Layer 3 of a small transformer language model trained on English Wikipedia (14 layers, counted from 0, width 128).
A neuron's activation on a vector x is SiLU(gate . x) times (in . x), where the dot is the dot product.

Input weights of the MLP neurons that the questions are about. A number n stands for (n - 128) times 0.0027.
n21 gate: 55, 98, 149, 159, 133, 108, 115, 109, 132, 132, 130, 104, 97, 97, 138, 179, 120, 112, 115, 137, 90, 147, 116, 160, 107, 104, 132, 170, 183, 152, 125, 124, 119, 138, 106, 137, 101, 133, 115, 116, 111, 152, 135, 93, 112, 151, 111, 111, 94, 192, 131, 133, 122, 99, 133, 121, 139, 73, 118, 150, 156, 89, 143, 181, 138, 165, 175, 131, 98, 189, 144, 113, 137, 188, 127, 180, 131, 169, 105, 95, 123, 158, 175, 125, 133, 152, 136, 161, 131, 124, 194, 126, 107, 160, 83, 87, 104, 120, 85, 79, 95, 153, 167, 90, 171, 162, 102, 134, 104, 120, 153, 131, 135, 140, 93, 127, 131, 87, 65, 124, 138, 121, 72, 138, 115, 124, 134, 79
n42 gate: 101, 136, 140, 105, 137, 161, 61, 110, 150, 117, 147, 178, 147, 178, 99, 96, 138, 111, 126, 75, 97, 180, 194, 142, 79, 61, 177, 147, 161, 136, 169, 128, 145, 153, 182, 53, 163, 83, 82, 80, 143, 156, 155, 127, 130, 113, 163, 99, 88, 132, 130, 83, 170, 146, 115, 181, 135, 95, 164, 125, 109, 105, 92, 125, 134, 160, 95, 135, 175, 161, 133, 86, 129, 149, 101, 169, 166, 161, 103, 113, 138, 139, 124, 155, 113, 192, 104, 133, 170, 138, 142, 193, 108, 137, 148, 114, 90, 138, 123, 153, 69, 175, 113, 111, 95, 121, 119, 83, 88, 121, 85, 108, 132, 170, 135, 122, 141, 96, 142, 181, 88, 128, 155, 124, 169, 125, 119, 168
n91 gate: 173, 138, 141, 193, 124, 109, 56, 150, 148, 175, 156, 154, 101, 118, 100, 134, 168, 81, 102, 82, 142, 154, 96, 112, 173, 169, 121, 128, 147, 111, 91, 99, 158, 115, 116, 151, 169, 184, 115, 96, 141, 75, 137, 141, 133, 134, 172, 125, 108, 119, 114, 129, 127, 106, 168, 165, 93, 115, 141, 111, 111, 163, 99, 123, 157, 120, 156, 117, 134, 150, 84, 152, 87, 82, 159, 109, 99, 160, 83, 126, 122, 106, 72, 190, 118, 135, 123, 67, 130, 60, 128, 103, 74, 112, 122, 85, 108, 159, 112, 132, 124, 191, 127, 106, 124, 101, 100, 106, 112, 97, 148, 177, 136, 94, 103, 105, 138, 160, 156, 114, 124, 117, 132, 164, 189, 113, 141, 104
n231 gate: 187, 171, 175, 128, 142, 109, 78, 104, 164, 124, 129, 112, 159, 126, 154, 143, 165, 43, 160, 145, 90, 93, 150, 118, 81, 97, 129, 123, 67, 150, 127, 129, 131, 129, 161, 130, 131, 147, 150, 142, 131, 127, 146, 173, 112, 161, 131, 109, 131, 87, 101, 132, 136, 127, 129, 101, 102, 96, 124, 134, 185, 156, 164, 142, 122, 144, 114, 94, 83, 125, 106, 117, 102, 108, 86, 99, 140, 102, 146, 127, 147, 155, 169, 77, 122, 176, 137, 113, 145, 159, 125, 112, 147, 151, 178, 179, 100, 116, 90, 87, 89, 146, 87, 72, 122, 149, 143, 135, 143, 153, 103, 142, 169, 110, 40, 129, 132, 92, 87, 100, 145, 142, 114, 120, 108, 75, 141, 150
n248 gate: 105, 157, 154, 140, 103, 171, 123, 105, 129, 158, 188, 144, 181, 131, 159, 108, 143, 118, 71, 144, 151, 125, 69, 165, 125, 129, 139, 143, 98, 84, 125, 124, 129, 177, 140, 147, 142, 172, 88, 82, 132, 106, 161, 149, 33, 76, 137, 165, 157, 166, 142, 83, 148, 77, 81, 152, 168, 160, 149, 127, 86, 168, 159, 140, 144, 121, 131, 121, 148, 101, 92, 126, 125, 138, 116, 75, 154, 100, 122, 143, 47, 135, 147, 115, 120, 167, 88, 178, 94, 108, 152, 154, 149, 121, 113, 125, 137, 152, 139, 127, 134, 137, 113, 163, 60, 155, 53, 121, 112, 105, 9, 80, 98, 65, 160, 169, 96, 134, 124, 117, 128, 94, 131, 99, 93, 130, 96, 138
n252 gate: 126, 154, 137, 149, 99, 161, 57, 97, 108, 115, 129, 135, 126, 146, 142, 161, 166, 137, 132, 124, 112, 147, 121, 171, 133, 150, 146, 214, 119, 116, 93, 65, 132, 102, 106, 159, 103, 137, 54, 116, 144, 119, 140, 133, 103, 202, 87, 64, 89, 94, 72, 155, 149, 107, 127, 115, 165, 132, 117, 121, 133, 75, 155, 156, 63, 97, 144, 180, 130, 108, 157, 147, 110, 131, 90, 147, 111, 153, 106, 93, 161, 65, 112, 158, 98, 145, 96, 195, 140, 150, 147, 184, 139, 88, 90, 126, 92, 158, 109, 43, 135, 162, 153, 163, 127, 167, 121, 152, 153, 164, 138, 161, 149, 132, 147, 152, 188, 142, 128, 157, 130, 139, 111, 121, 173, 72, 134, 146
n353 gate: 104, 123, 117, 141, 110, 123, 136, 100, 134, 110, 165, 146, 101, 114, 135, 167, 74, 107, 134, 125, 102, 192, 149, 121, 164, 166, 173, 136, 116, 119, 134, 109, 93, 120, 217, 137, 120, 106, 105, 89, 108, 96, 137, 114, 119, 84, 137, 136, 172, 83, 174, 140, 124, 77, 187, 117, 146, 87, 80, 124, 111, 44, 111, 140, 162, 148, 126, 127, 138, 107, 88, 120, 106, 125, 115, 165, 122, 93, 84, 131, 128, 175, 134, 204, 139, 111, 132, 102, 107, 166, 109, 173, 100, 108, 80, 120, 128, 123, 82, 132, 111, 141, 148, 117, 107, 62, 147, 159, 117, 139, 144, 150, 164, 155, 196, 132, 128, 96, 128, 118, 101, 168, 122, 184, 85, 142, 85, 167
n366 gate: 103, 109, 137, 103, 82, 124, 76, 126, 109, 112, 116, 146, 125, 127, 106, 142, 108, 113, 159, 103, 145, 147, 91, 169, 121, 157, 178, 141, 86, 81, 83, 94, 94, 105, 168, 139, 66, 87, 148, 128, 177, 105, 157, 106, 147, 69, 116, 143, 170, 165, 99, 124, 182, 120, 75, 132, 109, 67, 143, 142, 159, 90, 128, 134, 134, 157, 126, 120, 114, 89, 57, 116, 112, 105, 156, 115, 139, 84, 102, 146, 112, 98, 140, 88, 115, 108, 172, 158, 106, 150, 120, 179, 182, 94, 82, 143, 105, 161, 168, 82, 101, 193, 154, 103, 157, 101, 139, 142, 122, 138, 130, 112, 94, 115, 94, 130, 107, 143, 155, 201, 114, 117, 168, 144, 121, 90, 143, 99
n21 in: 90, 147, 112, 101, 114, 125, 108, 143, 127, 86, 115, 96, 142, 132, 102, 130, 156, 118, 138, 133, 68, 165, 104, 95, 97, 137, 122, 146, 180, 137, 153, 169, 140, 147, 134, 100, 95, 149, 173, 186, 159, 138, 158, 122, 106, 145, 90, 154, 85, 113, 107, 143, 105, 174, 123, 104, 118, 114, 105, 160, 158, 109, 154, 120, 133, 174, 140, 110, 103, 126, 95, 112, 112, 120, 85, 139, 129, 126, 145, 124, 137, 135, 147, 112, 164, 134, 126, 145, 95, 138, 148, 71, 120, 130, 128, 81, 92, 183, 87, 141, 132, 137, 168, 88, 123, 126, 170, 168, 106, 150, 135, 156, 115, 109, 98, 78, 156, 123, 87, 86, 104, 100, 98, 116, 113, 65, 127, 108
n42 in: 166, 167, 108, 81, 60, 163, 93, 108, 140, 167, 157, 133, 169, 113, 121, 160, 139, 115, 133, 98, 156, 130, 114, 127, 164, 140, 131, 176, 63, 178, 143, 101, 140, 174, 153, 108, 93, 110, 190, 91, 94, 132, 143, 135, 138, 106, 106, 111, 143, 164, 153, 140, 120, 139, 95, 93, 129, 106, 130, 124, 127, 118, 165, 92, 154, 122, 113, 139, 135, 185, 133, 94, 106, 117, 71, 141, 128, 147, 185, 139, 140, 147, 118, 57, 181, 101, 109, 106, 117, 93, 72, 140, 143, 132, 114, 117, 98, 160, 102, 111, 161, 81, 112, 180, 159, 135, 103, 100, 182, 111, 109, 165, 144, 144, 145, 112, 175, 139, 145, 142, 93, 158, 133, 104, 193, 103, 138, 90
n91 in: 149, 103, 166, 120, 120, 151, 111, 140, 98, 146, 121, 140, 75, 66, 143, 131, 139, 130, 149, 96, 113, 101, 113, 164, 130, 156, 177, 145, 120, 102, 173, 118, 113, 165, 187, 103, 139, 114, 123, 142, 131, 161, 102, 145, 147, 135, 161, 145, 178, 147, 113, 155, 66, 151, 92, 134, 155, 162, 123, 134, 96, 121, 148, 143, 140, 180, 74, 108, 127, 109, 103, 94, 99, 193, 122, 149, 176, 105, 103, 119, 118, 132, 135, 138, 90, 164, 141, 109, 123, 118, 151, 148, 153, 94, 101, 104, 123, 145, 120, 147, 153, 33, 136, 134, 101, 103, 110, 157, 122, 134, 92, 121, 185, 172, 137, 127, 143, 125, 126, 188, 155, 98, 153, 139, 152, 136, 118, 145
n231 in: 121, 159, 130, 95, 115, 154, 135, 109, 75, 130, 169, 75, 170, 140, 93, 99, 124, 114, 99, 95, 153, 105, 143, 133, 148, 124, 108, 120, 126, 148, 146, 204, 99, 98, 87, 96, 131, 187, 65, 179, 175, 146, 177, 161, 150, 88, 85, 140, 131, 155, 149, 141, 121, 152, 192, 136, 130, 113, 76, 126, 72, 146, 135, 129, 90, 128, 162, 245, 152, 162, 157, 166, 159, 90, 109, 119, 117, 170, 136, 130, 141, 92, 143, 91, 142, 155, 113, 155, 98, 190, 113, 158, 102, 134, 119, 119, 54, 86, 142, 118, 157, 123, 114, 130, 153, 111, 145, 81, 128, 150, 163, 105, 98, 147, 134, 136, 167, 112, 121, 87, 142, 115, 123, 107, 125, 105, 111, 127
n248 in: 128, 157, 107, 80, 133, 90, 124, 142, 166, 150, 80, 165, 163, 131, 131, 131, 141, 106, 148, 162, 70, 88, 128, 116, 176, 127, 86, 187, 86, 104, 68, 169, 154, 205, 131, 115, 196, 130, 128, 98, 98, 100, 106, 161, 160, 111, 158, 101, 66, 105, 157, 122, 151, 146, 93, 113, 153, 86, 152, 147, 135, 145, 108, 95, 94, 165, 108, 72, 150, 136, 73, 174, 125, 149, 152, 130, 148, 163, 115, 112, 125, 127, 73, 100, 85, 109, 151, 171, 163, 94, 73, 103, 119, 77, 91, 184, 114, 116, 159, 126, 130, 171, 99, 122, 102, 61, 147, 116, 114, 75, 131, 127, 169, 141, 112, 86, 118, 120, 168, 70, 148, 145, 170, 172, 173, 110, 178, 112
n252 in: 125, 164, 116, 143, 74, 140, 82, 152, 126, 148, 109, 147, 90, 173, 74, 153, 110, 144, 144, 111, 139, 121, 105, 152, 173, 139, 186, 176, 71, 140, 160, 139, 157, 134, 116, 157, 83, 157, 107, 143, 104, 129, 115, 170, 104, 158, 123, 139, 121, 61, 104, 129, 101, 89, 158, 116, 151, 145, 104, 115, 100, 127, 116, 111, 49, 91, 86, 189, 155, 123, 124, 75, 152, 96, 186, 93, 171, 150, 109, 52, 97, 75, 149, 103, 116, 128, 90, 148, 151, 117, 120, 119, 152, 111, 108, 153, 111, 145, 125, 105, 111, 84, 154, 134, 169, 162, 166, 162, 157, 178, 109, 124, 171, 142, 129, 101, 110, 191, 129, 103, 126, 180, 91, 134, 104, 90, 116, 112
n353 in: 131, 157, 157, 145, 114, 117, 150, 134, 91, 119, 137, 136, 162, 140, 90, 185, 108, 127, 183, 122, 111, 79, 142, 120, 169, 131, 153, 191, 110, 163, 166, 101, 114, 105, 116, 89, 156, 129, 92, 130, 158, 114, 143, 138, 62, 129, 142, 118, 83, 109, 116, 148, 150, 104, 125, 137, 126, 128, 162, 108, 102, 160, 110, 140, 83, 158, 177, 94, 177, 160, 59, 81, 120, 93, 124, 118, 98, 127, 92, 108, 190, 172, 93, 114, 144, 164, 152, 127, 111, 95, 136, 139, 152, 173, 125, 134, 111, 152, 208, 100, 101, 165, 149, 155, 184, 66, 123, 136, 119, 157, 106, 104, 130, 75, 133, 90, 122, 125, 138, 103, 133, 124, 178, 124, 93, 188, 135, 187
n366 in: 72, 121, 149, 109, 156, 98, 89, 118, 113, 138, 100, 109, 170, 196, 139, 135, 140, 126, 161, 176, 148, 87, 92, 140, 153, 147, 145, 136, 110, 115, 176, 122, 192, 174, 141, 139, 111, 129, 70, 167, 156, 172, 75, 100, 160, 104, 115, 151, 124, 148, 145, 91, 128, 110, 85, 50, 164, 164, 112, 79, 174, 105, 132, 156, 128, 119, 148, 77, 142, 114, 169, 54, 128, 139, 87, 126, 169, 103, 97, 124, 115, 164, 89, 116, 128, 137, 140, 146, 117, 160, 75, 185, 109, 128, 110, 166, 127, 128, 94, 154, 120, 141, 112, 93, 94, 127, 181, 145, 76, 131, 131, 147, 133, 173, 150, 119, 126, 84, 113, 107, 156, 111, 114, 145, 138, 148, 143, 119

Each question shows a token from some text and the vector x that enters the MLP there. A number n stands for (n - 128) times 0.028.

" stated": 109, 137, 130, 117, 112, 142, 136, 126, 111, 107, 117, 114, 146, 142, 144, 117, 115, 149, 133, 128, 127, 88, 145, 113, 156, 98, 73, 123, 120, 109, 164, 116, 133, 115, 96, 90, 123, 104, 175, 110, 136, 156, 132, 165, 147, 147, 130, 164, 202, 118, 118, 91, 115, 108, 182, 69, 116, 129, 73, 120, 124, 127, 117, 128, 100, 164, 90, 131, 130, 101, 164, 91, 119, 97, 112, 120, 95, 94, 131, 93, 107, 147, 127, 90, 141, 169, 108, 117, 138, 131, 113, 136, 133, 101, 150, 134, 136, 141, 142, 140, 100, 102, 58, 117, 133, 41, 139, 125, 99, 127, 156, 131, 143, 152, 114, 130, 137, 124, 138, 94, 151, 164, 115, 166, 106, 118, 128, 115
The neuron with the highest activation: n231

"an": 143, 134, 133, 130, 114, 167, 80, 150, 146, 164, 100, 166, 136, 135, 125, 121, 128, 146, 125, 87, 108, 108, 131, 111, 129, 124, 134, 141, 110, 153, 132, 134, 145, 128, 121, 120, 155, 127, 152, 134, 78, 110, 87, 146, 152, 137, 150, 123, 108, 115, 137, 107, 132, 177, 132, 139, 110, 66, 172, 128, 147, 153, 138, 126, 114, 114, 101, 95, 116, 101, 103, 121, 95, 101, 106, 116, 138, 113, 134, 141, 165, 130, 150, 139, 147, 131, 131, 132, 98, 121, 147, 117, 164, 165, 129, 114, 80, 142, 168, 134, 105, 126, 131, 159, 152, 131, 143, 131, 129, 112, 162, 107, 185, 140, 146, 111, 147, 115, 131, 122, 155, 116, 133, 128, 124, 155, 133, 153
The neuron with the highest activation: n42

"ov": 139, 127, 147, 127, 124, 132, 105, 151, 108, 153, 114, 132, 133, 114, 122, 165, 116, 60, 153, 132, 98, 121, 145, 135, 156, 106, 102, 150, 165, 163, 135, 128, 158, 133, 140, 131, 149, 140, 119, 105, 145, 119, 83, 139, 98, 132, 132, 157, 42, 133, 117, 103, 164, 87, 169, 106, 110, 83, 97, 161, 121, 123, 146, 126, 107, 131, 109, 91, 116, 114, 120, 118, 146, 139, 147, 112, 124, 102, 145, 109, 132, 114, 104, 139, 107, 164, 127, 111, 114, 140, 169, 117, 128, 125, 142, 120, 102, 143, 135, 151, 99, 118, 154, 180, 122, 158, 162, 131, 120, 165, 122, 160, 132, 123, 117, 110, 116, 155, 119, 132, 138, 105, 150, 150, 144, 82, 128, 153
Which neuron fires most, and how strongly? n252, at about 0.61

" the": 145, 123, 121, 127, 128, 113, 134, 135, 155, 102, 133, 159, 129, 175, 146, 106, 113, 138, 161, 129, 101, 138, 137, 91, 115, 119, 148, 112, 122, 140, 135, 123, 119, 123, 113, 142, 134, 151, 112, 125, 113, 115, 140, 147, 119, 110, 117, 130, 135, 125, 120, 123, 132, 141, 127, 159, 125, 151, 123, 118, 108, 111, 76, 127, 107, 120, 132, 98, 100, 111, 102, 112, 141, 110, 132, 123, 112, 118, 87, 108, 124, 157, 120, 138, 109, 99, 140, 110, 121, 105, 123, 116, 129, 106, 137, 137, 130, 121, 122, 111, 152, 103, 123, 138, 139, 151, 137, 131, 143, 99, 128, 136, 128, 134, 151, 146, 87, 120, 126, 119, 91, 131, 162, 137, 151, 118, 131, 136
Which three neurons fire most, strongest first? n21, n353, n231

"al": 123, 196, 109, 125, 105, 150, 96, 130, 157, 142, 149, 118, 123, 132, 130, 96, 118, 104, 122, 95, 102, 96, 98, 154, 129, 158, 142, 93, 145, 150, 92, 134, 159, 110, 123, 132, 158, 94, 113, 125, 113, 133, 109, 141, 118, 135, 164, 145, 173, 131, 155, 89, 140, 176, 54, 153, 123, 76, 105, 135, 161, 161, 133, 126, 145, 145, 160, 154, 128, 121, 135, 178, 114, 134, 140, 158, 120, 130, 122, 172, 121, 124, 148, 93, 160, 154, 149, 120, 137, 85, 138, 122, 139, 97, 131, 137, 168, 129, 119, 99, 122, 131, 108, 122, 143, 126, 167, 133, 126, 111, 130, 150, 119, 150, 104, 127, 94, 118, 138, 121, 140, 111, 161, 133, 128, 150, 131, 139
Which neuron fires most, and how strongly? n252, at about 0.24

"om": 130, 147, 166, 140, 129, 123, 84, 146, 136, 124, 125, 110, 106, 121, 117, 142, 137, 127, 137, 107, 124, 105, 114, 136, 136, 168, 129, 89, 121, 106, 119, 121, 131, 53, 174, 118, 141, 121, 51, 134, 113, 190, 129, 150, 111, 150, 150, 84, 143, 130, 102, 103, 156, 113, 117, 137, 117, 127, 127, 134, 139, 166, 111, 126, 158, 173, 109, 140, 107, 126, 121, 126, 85, 136, 137, 96, 94, 88, 139, 113, 112, 118, 136, 115, 123, 142, 146, 126, 125, 173, 158, 142, 151, 105, 137, 130, 202, 161, 172, 149, 151, 136, 169, 121, 141, 106, 104, 76, 145, 146, 117, 147, 165, 101, 160, 127, 121, 179, 128, 128, 87, 108, 147, 138, 176, 112, 127, 132
Which two neurons fire most, strongest first? n91, n21

" sp": 143, 190, 135, 106, 112, 145, 133, 159, 103, 111, 125, 99, 112, 122, 127, 115, 112, 109, 134, 113, 157, 127, 38, 102, 133, 71, 142, 153, 129, 115, 146, 155, 114, 153, 119, 124, 116, 99, 114, 106, 149, 153, 142, 179, 121, 102, 114, 90, 144, 161, 137, 113, 183, 87, 102, 138, 126, 151, 168, 118, 116, 119, 145, 129, 146, 126, 106, 98, 139, 146, 132, 125, 121, 177, 121, 123, 166, 109, 120, 124, 136, 118, 149, 135, 157, 160, 134, 138, 128, 139, 132, 97, 117, 89, 130, 129, 112, 109, 113, 137, 131, 111, 139, 83, 137, 133, 171, 121, 97, 137, 142, 164, 58, 133, 95, 137, 122, 147, 125, 141, 139, 144, 134, 93, 141, 152, 126, 111
The neuron with the highest activation: n366

"s": 141, 125, 126, 125, 138, 130, 116, 154, 131, 131, 102, 154, 154, 144, 110, 183, 83, 112, 128, 110, 114, 90, 50, 123, 120, 152, 137, 157, 139, 119, 148, 123, 147, 144, 123, 106, 139, 162, 114, 153, 141, 136, 152, 103, 143, 148, 140, 190, 202, 109, 145, 131, 129, 148, 99, 157, 110, 125, 149, 112, 144, 118, 127, 126, 147, 147, 133, 103, 108, 125, 145, 106, 145, 143, 113, 167, 117, 116, 134, 116, 88, 125, 120, 159, 115, 120, 93, 94, 108, 133, 147, 112, 137, 104, 129, 131, 116, 126, 130, 139, 101, 131, 137, 100, 126, 136, 119, 126, 111, 161, 116, 117, 139, 114, 124, 111, 107, 133, 127, 137, 189, 97, 122, 90, 127, 175, 131, 152
The neuron with the highest activation: n366

"vers": 196, 174, 148, 154, 134, 175, 126, 133, 155, 128, 71, 110, 160, 113, 113, 151, 113, 60, 133, 129, 87, 83, 80, 128, 164, 109, 103, 108, 136, 151, 139, 133, 132, 136, 132, 129, 143, 141, 106, 139, 128, 154, 122, 116, 130, 164, 128, 90, 124, 135, 139, 114, 130, 117, 136, 137, 128, 158, 111, 142, 119, 109, 131, 129, 113, 134, 84, 131, 112, 112, 134, 124, 121, 153, 113, 106, 183, 137, 155, 125, 127, 93, 118, 146, 112, 120, 137, 140, 190, 153, 128, 98, 117, 72, 154, 131, 101, 139, 114, 155, 97, 112, 164, 119, 158, 160, 151, 114, 117, 173, 84, 158, 131, 119, 133, 146, 106, 135, 138, 128, 110, 139, 141, 128, 171, 135, 128, 147
The neuron with the highest activation: n252

" th": 97, 163, 107, 131, 126, 128, 134, 155, 113, 136, 91, 150, 132, 133, 123, 139, 102, 128, 142, 163, 155, 120, 146, 85, 117, 103, 130, 77, 113, 130, 111, 145, 158, 113, 101, 131, 120, 162, 102, 147, 126, 121, 140, 102, 134, 147, 136, 123, 156, 112, 120, 141, 126, 138, 81, 143, 146, 150, 140, 113, 107, 145, 123, 130, 144, 134, 67, 155, 149, 121, 145, 89, 89, 103, 103, 113, 170, 86, 114, 140, 141, 103, 98, 110, 152, 128, 120, 163, 78, 128, 144, 171, 68, 102, 108, 145, 118, 106, 127, 172, 171, 139, 93, 99, 177, 137, 134, 134, 131, 137, 105, 137, 100, 147, 119, 136, 125, 103, 102, 176, 196, 119, 152, 125, 143, 110, 125, 113
The neuron with the highest activation: n366

" B": 146, 100, 116, 137, 125, 107, 133, 184, 104, 98, 148, 161, 88, 125, 140, 130, 126, 125, 129, 152, 137, 137, 118, 139, 96, 154, 129, 105, 143, 117, 118, 162, 115, 126, 148, 144, 120, 96, 119, 137, 135, 151, 107, 148, 135, 124, 126, 122, 107, 120, 128, 158, 119, 175, 116, 161, 134, 115, 133, 128, 162, 110, 77, 128, 78, 111, 130, 109, 132, 117, 87, 138, 125, 121, 122, 147, 90, 124, 122, 145, 120, 144, 137, 115, 134, 87, 114, 148, 142, 134, 147, 122, 141, 116, 141, 113, 128, 120, 94, 147, 126, 118, 157, 149, 147, 150, 116, 146, 115, 136, 113, 131, 110, 139, 107, 106, 86, 160, 102, 142, 97, 137, 138, 142, 165, 111, 124, 119
The neuron with the highest activation: n231

" hig": 132, 182, 121, 166, 137, 172, 131, 133, 122, 98, 110, 68, 136, 127, 114, 116, 122, 77, 123, 118, 154, 97, 105, 146, 101, 103, 129, 91, 109, 135, 101, 130, 163, 110, 74, 116, 125, 92, 173, 177, 130, 137, 128, 105, 115, 122, 131, 134, 143, 156, 158, 119, 148, 142, 169, 97, 127, 165, 49, 126, 121, 130, 120, 128, 132, 143, 114, 155, 126, 156, 159, 135, 123, 120, 101, 89, 131, 72, 142, 113, 145, 104, 145, 115, 132, 118, 108, 149, 151, 154, 112, 122, 127, 127, 133, 117, 115, 119, 101, 125, 156, 127, 116, 155, 179, 133, 151, 94, 112, 150, 125, 139, 169, 151, 105, 142, 128, 148, 94, 148, 84, 183, 112, 125, 160, 110, 129, 168
Which neuron fires most, and how strongly? n231, at about 1.3

"urg": 150, 144, 127, 140, 117, 151, 116, 155, 135, 138, 118, 159, 133, 123, 93, 125, 131, 66, 169, 144, 129, 103, 123, 145, 150, 145, 110, 151, 162, 155, 99, 141, 124, 133, 141, 145, 155, 160, 139, 117, 165, 111, 193, 133, 105, 143, 139, 165, 115, 134, 105, 116, 138, 113, 165, 127, 121, 122, 159, 135, 130, 148, 102, 127, 126, 133, 84, 101, 112, 118, 150, 145, 126, 130, 157, 131, 133, 137, 121, 115, 164, 111, 110, 105, 89, 62, 135, 134, 109, 135, 115, 117, 172, 162, 137, 112, 138, 122, 96, 102, 138, 105, 192, 162, 92, 154, 142, 150, 131, 140, 113, 114, 174, 125, 107, 114, 111, 129, 174, 107, 161, 131, 123, 103, 85, 107, 126, 153
The neuron with the highest activation: n252

" three": 143, 147, 127, 126, 103, 126, 151, 140, 126, 104, 116, 107, 117, 157, 128, 143, 116, 146, 137, 120, 140, 94, 120, 104, 111, 168, 155, 109, 121, 134, 147, 121, 121, 124, 169, 98, 143, 107, 194, 166, 74, 152, 98, 141, 111, 98, 124, 101, 113, 136, 130, 145, 130, 136, 111, 141, 146, 197, 86, 106, 122, 66, 127, 130, 146, 167, 106, 136, 117, 131, 132, 148, 103, 93, 134, 150, 136, 153, 115, 107, 107, 145, 114, 97, 185, 99, 133, 120, 166, 137, 128, 107, 147, 136, 106, 72, 115, 117, 128, 113, 160, 120, 159, 136, 107, 131, 130, 130, 126, 102, 104, 107, 169, 126, 139, 119, 99, 167, 165, 136, 130, 154, 115, 112, 91, 100, 128, 130
Which neuron fires most, and how strongly? n231, at about 0.12

"L": 116, 60, 80, 120, 153, 133, 109, 166, 123, 97, 150, 117, 144, 118, 130, 96, 132, 106, 141, 152, 112, 122, 86, 127, 149, 112, 131, 135, 130, 140, 125, 154, 124, 186, 86, 152, 122, 158, 84, 130, 142, 113, 131, 96, 117, 103, 126, 144, 149, 141, 80, 159, 125, 143, 114, 157, 126, 128, 133, 117, 127, 153, 136, 127, 102, 126, 93, 112, 122, 141, 124, 151, 99, 98, 119, 144, 110, 116, 122, 141, 94, 125, 116, 139, 118, 103, 153, 125, 139, 167, 113, 97, 137, 164, 113, 134, 178, 157, 106, 128, 113, 141, 120, 119, 173, 127, 162, 157, 112, 154, 71, 152, 149, 132, 87, 110, 109, 80, 136, 144, 74, 113, 121, 123, 150, 139, 126, 136
Which neuron fires most, and how strongly? n366, at about 0.19

" 15": 141, 158, 95, 133, 110, 144, 137, 127, 106, 90, 91, 109, 108, 151, 100, 144, 147, 105, 115, 119, 171, 137, 129, 128, 107, 83, 131, 141, 115, 125, 116, 123, 154, 120, 115, 125, 137, 65, 131, 98, 105, 133, 110, 140, 124, 171, 111, 122, 142, 151, 143, 113, 111, 145, 106, 148, 107, 148, 154, 120, 101, 96, 153, 130, 143, 176, 108, 126, 137, 116, 138, 170, 125, 125, 136, 141, 143, 144, 128, 133, 130, 99, 98, 85, 159, 119, 110, 124, 126, 127, 161, 103, 126, 115, 139, 141, 99, 133, 146, 147, 99, 72, 147, 137, 148, 170, 155, 118, 108, 93, 117, 121, 95, 154, 119, 109, 71, 119, 132, 123, 171, 105, 162, 125, 126, 114, 131, 89
Which three neurons fire most, strongest first? n353, n42, n231

".": 132, 76, 106, 81, 126, 165, 125, 122, 151, 128, 113, 107, 114, 142, 165, 90, 131, 158, 122, 144, 117, 136, 131, 119, 138, 107, 116, 108, 137, 194, 141, 147, 123, 149, 112, 140, 143, 150, 141, 130, 164, 118, 148, 120, 149, 119, 105, 109, 141, 134, 115, 153, 90, 119, 107, 112, 110, 128, 137, 112, 137, 173, 106, 131, 139, 146, 145, 159, 142, 124, 105, 124, 103, 98, 126, 91, 142, 152, 153, 142, 102, 134, 124, 158, 152, 132, 94, 119, 160, 157, 69, 156, 103, 119, 141, 129, 127, 119, 164, 163, 126, 102, 121, 136, 59, 95, 137, 130, 133, 118, 165, 125, 86, 128, 103, 116, 124, 179, 143, 76, 116, 133, 129, 95, 147, 131, 130, 109
The neuron with the highest activation: n353

",": 132, 123, 135, 111, 113, 131, 130, 126, 114, 107, 129, 153, 144, 174, 123, 130, 127, 127, 145, 119, 121, 85, 133, 147, 105, 150, 116, 131, 74, 125, 154, 120, 131, 140, 135, 99, 126, 138, 173, 124, 135, 130, 134, 101, 121, 117, 116, 138, 122, 130, 137, 150, 124, 143, 143, 131, 119, 109, 162, 119, 146, 151, 147, 131, 128, 127, 139, 146, 127, 113, 136, 100, 106, 119, 125, 138, 162, 154, 132, 129, 110, 98, 118, 125, 110, 159, 128, 146, 166, 174, 129, 123, 174, 106, 122, 180, 175, 131, 162, 140, 93, 109, 130, 116, 97, 162, 150, 96, 119, 93, 125, 106, 119, 137, 140, 128, 132, 114, 111, 121, 118, 129, 125, 81, 148, 150, 131, 126
The neuron with the highest activation: n366

" was": 130, 170, 93, 125, 103, 109, 140, 134, 150, 112, 123, 144, 143, 154, 111, 145, 138, 102, 144, 134, 164, 104, 146, 119, 112, 154, 117, 153, 125, 132, 77, 133, 126, 149, 125, 117, 117, 164, 127, 127, 126, 171, 116, 165, 157, 152, 124, 111, 123, 118, 112, 159, 137, 144, 150, 113, 148, 145, 141, 149, 141, 131, 135, 131, 119, 109, 103, 140, 140, 117, 118, 133, 145, 109, 132, 115, 113, 159, 132, 136, 205, 71, 161, 59, 73, 136, 132, 110, 198, 140, 114, 122, 89, 109, 135, 120, 84, 109, 144, 111, 128, 126, 181, 131, 136, 107, 132, 142, 132, 168, 132, 111, 166, 127, 118, 143, 101, 98, 156, 159, 139, 149, 103, 174, 174, 101, 129, 121
The neuron with the highest activation: n252

" while": 105, 168, 170, 112, 157, 125, 117, 122, 122, 115, 110, 94, 148, 148, 101, 146, 127, 133, 142, 172, 94, 85, 131, 105, 136, 136, 128, 104, 113, 104, 130, 107, 135, 137, 123, 68, 127, 134, 129, 118, 126, 146, 124, 87, 150, 102, 121, 88, 145, 97, 116, 121, 76, 108, 123, 105, 127, 117, 176, 138, 105, 159, 138, 131, 162, 112, 135, 149, 144, 114, 96, 161, 92, 134, 149, 115, 106, 107, 135, 159, 156, 157, 131, 117, 118, 143, 147, 122, 170, 173, 110, 123, 120, 122, 96, 129, 161, 123, 144, 140, 142, 152, 121, 134, 96, 137, 138, 112, 132, 104, 128, 121, 90, 153, 163, 129, 75, 89, 128, 137, 121, 110, 140, 113, 139, 112, 129, 85
Which three neurons fire most, strongest first? n252, n366, n248

"\n": 137, 129, 165, 117, 117, 135, 124, 106, 112, 143, 135, 119, 96, 108, 148, 138, 112, 93, 50, 131, 127, 127, 138, 129, 140, 98, 130, 112, 131, 143, 108, 144, 127, 116, 92, 58, 135, 123, 87, 122, 133, 115, 138, 108, 131, 121, 107, 133, 129, 133, 133, 133, 122, 121, 149, 146, 135, 96, 108, 115, 138, 174, 104, 129, 111, 102, 109, 127, 124, 132, 123, 136, 151, 107, 139, 144, 129, 145, 113, 136, 110, 86, 145, 139, 139, 138, 137, 123, 166, 125, 97, 146, 129, 133, 98, 115, 90, 138, 142, 134, 156, 111, 148, 129, 134, 143, 100, 81, 136, 96, 103, 109, 169, 131, 136, 137, 120, 139, 148, 114, 142, 148, 122, 132, 116, 119, 130, 147
The neuron with the highest activation: n366